Layer 13 of a small transformer language model trained on English Wikipedia (16 layers, counted from 0, width 128).
Take only the direct path to the model's output, skipping the later layers: a vector added to the residual stream pushes a token's score in proportion to its dot product with that token's output vector.

Output vectors of the tokens that the questions are about. A number n stands for n times 0.012.
"ere": -25 52 20 10 4 6 -45 5 -14 73 60 -3 -42 0 1 -30 -17 -15 49 -13 -36 18 23 -13 12 -4 -3 -25 -1 39 -15 30 -22 14 -3 38 24 -60 37 19 13 -45 -10 -25 -5 -6 17 -19 20 9 -41 18 8 29 59 2 8 1 27 -20 39 -48 -35 31 11 -15 -10 2 49 -8 -6 -39 30 -19 -8 18 -36 2 -3 11 16 32 -47 -24 -47 -50 -3 25 2 6 9 -47 -23 12 -8 43 19 21 9 -37 30 3 -27 12 18 59 -8 1 -6 0 -15 -40 21 -40 21 -9 -12 -66 18 -6 -12 -1 20 4 -29 -43 10 32
"inem": -5 26 80 38 -32 -18 6 42 -42 13 14 10 -75 -10 -9 13 8 -8 18 -5 1 17 41 -16 45 -27 -5 -22 -54 -23 45 -32 0 57 20 1 -39 0 33 -16 29 -34 -27 -69 20 -29 58 3 -4 -60 29 -51 -13 -51 2 -16 -25 -28 -21 37 -1 -12 64 -20 51 -32 15 0 -31 -31 -30 17 27 9 -34 -31 -7 -11 -40 -11 -23 96 -12 53 -62 -15 -18 24 61 -7 -20 -27 27 -5 -23 -22 9 19 -7 29 45 35 14 2 -34 -12 31 31 45 26 -23 -16 -21 -41 20 39 -69 14 65 19 28 62 -36 -39 5 36 -7 -28
" average": 43 58 -5 16 -20 -12 -15 -13 -6 -27 4 -6 -38 -4 61 -18 -61 43 -25 -59 1 -9 -31 57 -56 18 0 -3 -2 29 14 11 -37 -18 14 21 20 25 2 -60 19 -1 -36 -4 3 6 24 38 4 9 44 35 20 20 -42 -58 -12 -38 13 31 -32 22 38 -57 -40 -65 -40 0 -12 -22 -68 33 29 22 -27 16 -64 18 -31 21 53 -13 40 33 -33 -15 22 37 52 -47 10 35 1 37 6 43 -35 -36 38 15 29 -7 8 14 -70 21 -6 31 47 39 28 -17 -29 49 -74 17 37 -53 -7 -27 -21 -9 -14 -12 68 20 3 -37
"all": -29 51 31 -24 -41 5 -15 47 -21 11 -29 -18 -17 4 56 -6 -10 16 7 24 -56 -60 -12 -19 -71 -33 -17 0 25 24 28 26 -9 -12 -22 -13 9 16 8 12 -14 -26 -15 -16 -15 16 23 55 4 29 14 25 26 7 42 7 -3 2 34 -15 -10 2 -25 -1 15 -18 -21 0 26 -12 2 -26 25 -4 -10 21 16 23 52 -26 21 44 13 30 -1 -32 -38 -22 9 50 -19 -44 25 48 5 34 15 -17 -12 -2 -53 -46 52 -12 -15 -43 9 21 19 -26 13 -16 -34 -13 -3 -7 -15 45 2 4 5 7 -29 9 -7 -54 -21 22
"ream": -49 -9 31 -6 -16 7 18 28 11 38 13 13 -47 -22 63 19 -13 20 26 -13 16 22 15 -4 38 27 -9 39 -31 -33 -7 -18 -2 -6 -48 -8 -12 -8 36 -32 18 1 25 -52 28 3 39 26 1 -34 49 -29 -12 -1 3 2 -6 27 47 -8 -24 -18 -37 -11 -9 16 -23 0 -35 -47 -2 25 34 -3 -54 27 -26 11 11 -12 26 59 -5 2 -48 -46 38 -11 38 -11 2 -35 -51 0 -65 37 -31 -26 3 -4 20 -7 25 10 -35 -14 4 -20 -14 40 22 -28 -19 -16 -10 3 -22 -65 7 42 -10 92 4 48 56 -11 31 -43
") | ": 22 -1 44 3 39 -1 -13 70 -7 -8 -1 39 -47 -26 18 10 -23 50 32 -33 -43 -5 -30 -5 30 18 -53 -52 31 16 17 42 15 -18 -15 14 -25 -16 -4 -43 8 20 -12 15 -42 -37 9 22 -7 -6 30 36 -37 15 -23 30 7 -3 -34 -32 58 -23 36 13 60 17 -46 2 -25 22 12 0 -23 6 -4 -27 -30 29 -31 -3 1 23 -9 33 -28 15 -8 19 14 -22 -5 -32 -4 39 38 -34 -10 -64 33 38 -27 1 -63 5 -36 18 6 -6 -30 20 11 -34 -5 9 -15 -28 36 43 -40 3 -11 -20 5 9 7 20 46 -8

Each question shows what one neuron of this layer's MLP adds at an activation of 1. A number n stands for n times 0.0092.

n58: 20 -3 -14 -2 4 -11 6 -6 -16 2 16 -15 12 0 1 -2 -18 -17 -3 -5 -1 0 22 0 14 -3 12 -3 -10 7 1 -16 5 -22 0 -16 -8 21 -5 9 -1 12 -10 -13 -15 -8 -2 -6 -9 -15 14 19 -5 5 6 -1 -15 7 -15 -13 33 3 -19 -7 -1 -1 17 -22 -5 7 -13 -1 -9 1 -5 -5 7 15 -6 -8 6 -3 0 -3 9 2 20 3 9 8 8 -7 -15 6 19 3 -12 11 -17 3 -26 10 -6 12 18 -1 36 -6 -5 -5 12 16 -2 12 24 -3 0 0 13 18 -3 3 -7 1 -25 4 12 6
Which of these tokens does it push up most? ") | "

n320: 14 -6 31 4 5 16 2 -23 8 -2 -7 13 0 36 17 19 -34 -16 -23 -2 -5 16 -11 4 0 -10 0 18 12 14 16 -5 7 -3 0 -28 -6 -26 -14 1 -7 -5 -3 -3 -17 -14 13 -6 -7 9 0 2 -22 4 -2 23 -7 2 18 7 -15 -3 11 -6 7 -2 11 -16 -17 -1 -7 2 -3 22 0 17 7 11 -10 -3 -4 -7 -22 7 7 -14 -13 9 -5 -25 7 11 3 7 10 -23 24 6 8 -14 -9 -2 -2 9 2 -23 -5 25 -9 -9 1 -1 -1 -14 11 3 22 24 6 -4 -2 -6 17 5 2 0 -14 1
Which of these tokens does it push up most? ") | "

n223: 18 6 -6 11 5 20 0 -11 -3 -23 -16 -12 -19 6 -1 -15 0 9 1 -2 -6 -5 -7 8 2 11 -23 -13 -3 11 -9 0 -3 -12 -7 18 19 3 -11 6 5 -3 9 0 2 -8 14 9 14 -12 22 19 9 10 14 -9 -7 -3 24 -20 13 0 -9 -15 6 11 -17 -1 -6 4 -14 -6 11 13 -4 1 14 -11 2 8 7 -24 -8 -16 20 10 -10 21 -6 9 2 -1 20 10 0 -11 -4 11 1 7 7 -10 -3 -2 2 14 2 -23 -1 -18 5 2 13 -5 -9 -7 4 -17 1 -6 20 -2 -19 -6 11 -6 -8 -2
Which of these tokens does it push up most? " average"

n454: -15 4 -14 11 2 -14 -21 -2 23 8 0 -2 7 3 6 -25 32 -7 3 -1 16 -18 -18 -9 -1 -3 13 6 -4 -8 -10 26 -26 8 -8 -3 -6 3 25 -17 -1 -32 8 7 -19 -5 23 23 5 -17 -19 8 -17 9 -18 12 7 22 10 -1 7 -12 5 -5 -11 -13 -6 24 -4 -4 -2 1 15 1 -13 -13 4 20 4 -6 -3 37 1 3 -2 0 10 -15 17 2 1 7 8 1 2 8 -3 -5 -13 1 17 -6 -7 -3 -12 0 3 -6 0 -3 -1 -6 -11 -9 -1 -20 19 12 -5 -1 29 2 -9 7 0 -16 -11 6
Which of these tokens does it push up most? "all"

n488: -1 -9 -7 -9 -15 -3 10 14 16 17 24 0 1 4 -3 -1 -19 -18 12 -13 -1 10 -18 -2 8 -13 18 9 10 -21 2 -31 -14 3 -8 -1 0 -9 1 25 -18 3 16 5 23 0 -33 -1 10 10 -9 7 12 1 10 24 22 -2 -2 -24 -7 -11 2 -3 5 -9 12 -36 -10 9 34 1 4 -8 0 -1 8 20 -4 0 4 0 -22 -7 -3 7 20 -13 17 11 1 7 3 0 -18 -11 8 1 4 2 10 -12 4 -5 2 -7 -9 -4 -7 6 -2 -15 -10 22 0 -6 10 -11 -11 -9 14 0 18 9 10 7 -2 -12
Which of these tokens does it push up most? "ream"

n175: -15 3 -3 3 -9 25 17 6 -18 -9 -7 22 10 4 8 -13 -10 2 -14 -1 6 -13 2 15 -16 0 8 -3 5 -3 11 20 -9 6 0 5 -25 -1 -11 1 -13 -5 21 -11 10 3 13 -6 30 -10 -12 13 13 1 9 -2 -8 18 -13 -16 -3 8 17 9 -1 -3 8 -20 -20 7 10 -6 -11 -17 -5 -11 -4 -16 -19 -18 -22 -15 -1 10 16 7 2 -1 14 18 0 -1 4 -2 7 4 19 9 -10 9 4 -22 -6 11 -6 -2 -9 -11 15 -6 3 3 -8 -31 -9 5 0 13 10 11 -4 6 5 2 16 -2 1 -4
Which two tokens does it push up most, strongest first? "all", "inem"

n292: 12 -6 -1 -5 17 2 -3 6 0 -26 2 -7 -4 -24 2 2 7 1 4 2 -7 -18 6 -8 10 11 -18 8 8 9 4 -6 2 -4 1 3 -7 10 7 4 7 8 -15 -4 -6 3 -7 -7 0 -8 0 -2 11 2 0 2 1 -19 3 -4 6 -1 8 -7 5 9 15 -40 5 2 -25 10 3 -7 1 23 21 -5 2 10 23 3 -7 10 14 -5 2 -1 14 10 1 1 1 -3 -2 15 -1 15 -10 -19 -1 -6 14 -2 -4 -11 10 -1 -16 1 5 0 -25 0 -3 0 9 9 -16 -6 1 -9 -16 11 12 -21 13 -14
Which of these tokens does it push up most? "all"

n135: -21 18 -8 -20 15 -11 0 30 7 -30 10 -17 -3 22 16 1 5 1 6 -19 -7 28 -19 1 10 28 11 11 7 -13 9 -1 -3 17 -7 17 -19 -15 4 -2 -6 4 7 5 -5 -7 6 7 3 17 2 -16 26 -11 7 -1 4 -14 -5 12 -6 2 8 -9 -4 6 13 3 5 16 16 -24 9 1 -2 -2 -2 4 20 -18 5 -22 -7 3 -1 4 -3 -10 12 -7 -26 13 -15 9 -4 5 0 -21 -28 -14 -18 1 -5 -18 -12 -16 24 6 0 -16 10 6 -4 2 1 10 9 9 15 -34 0 39 0 -11 14 -4 -14 -11
Which of these tokens does it push up most? "all"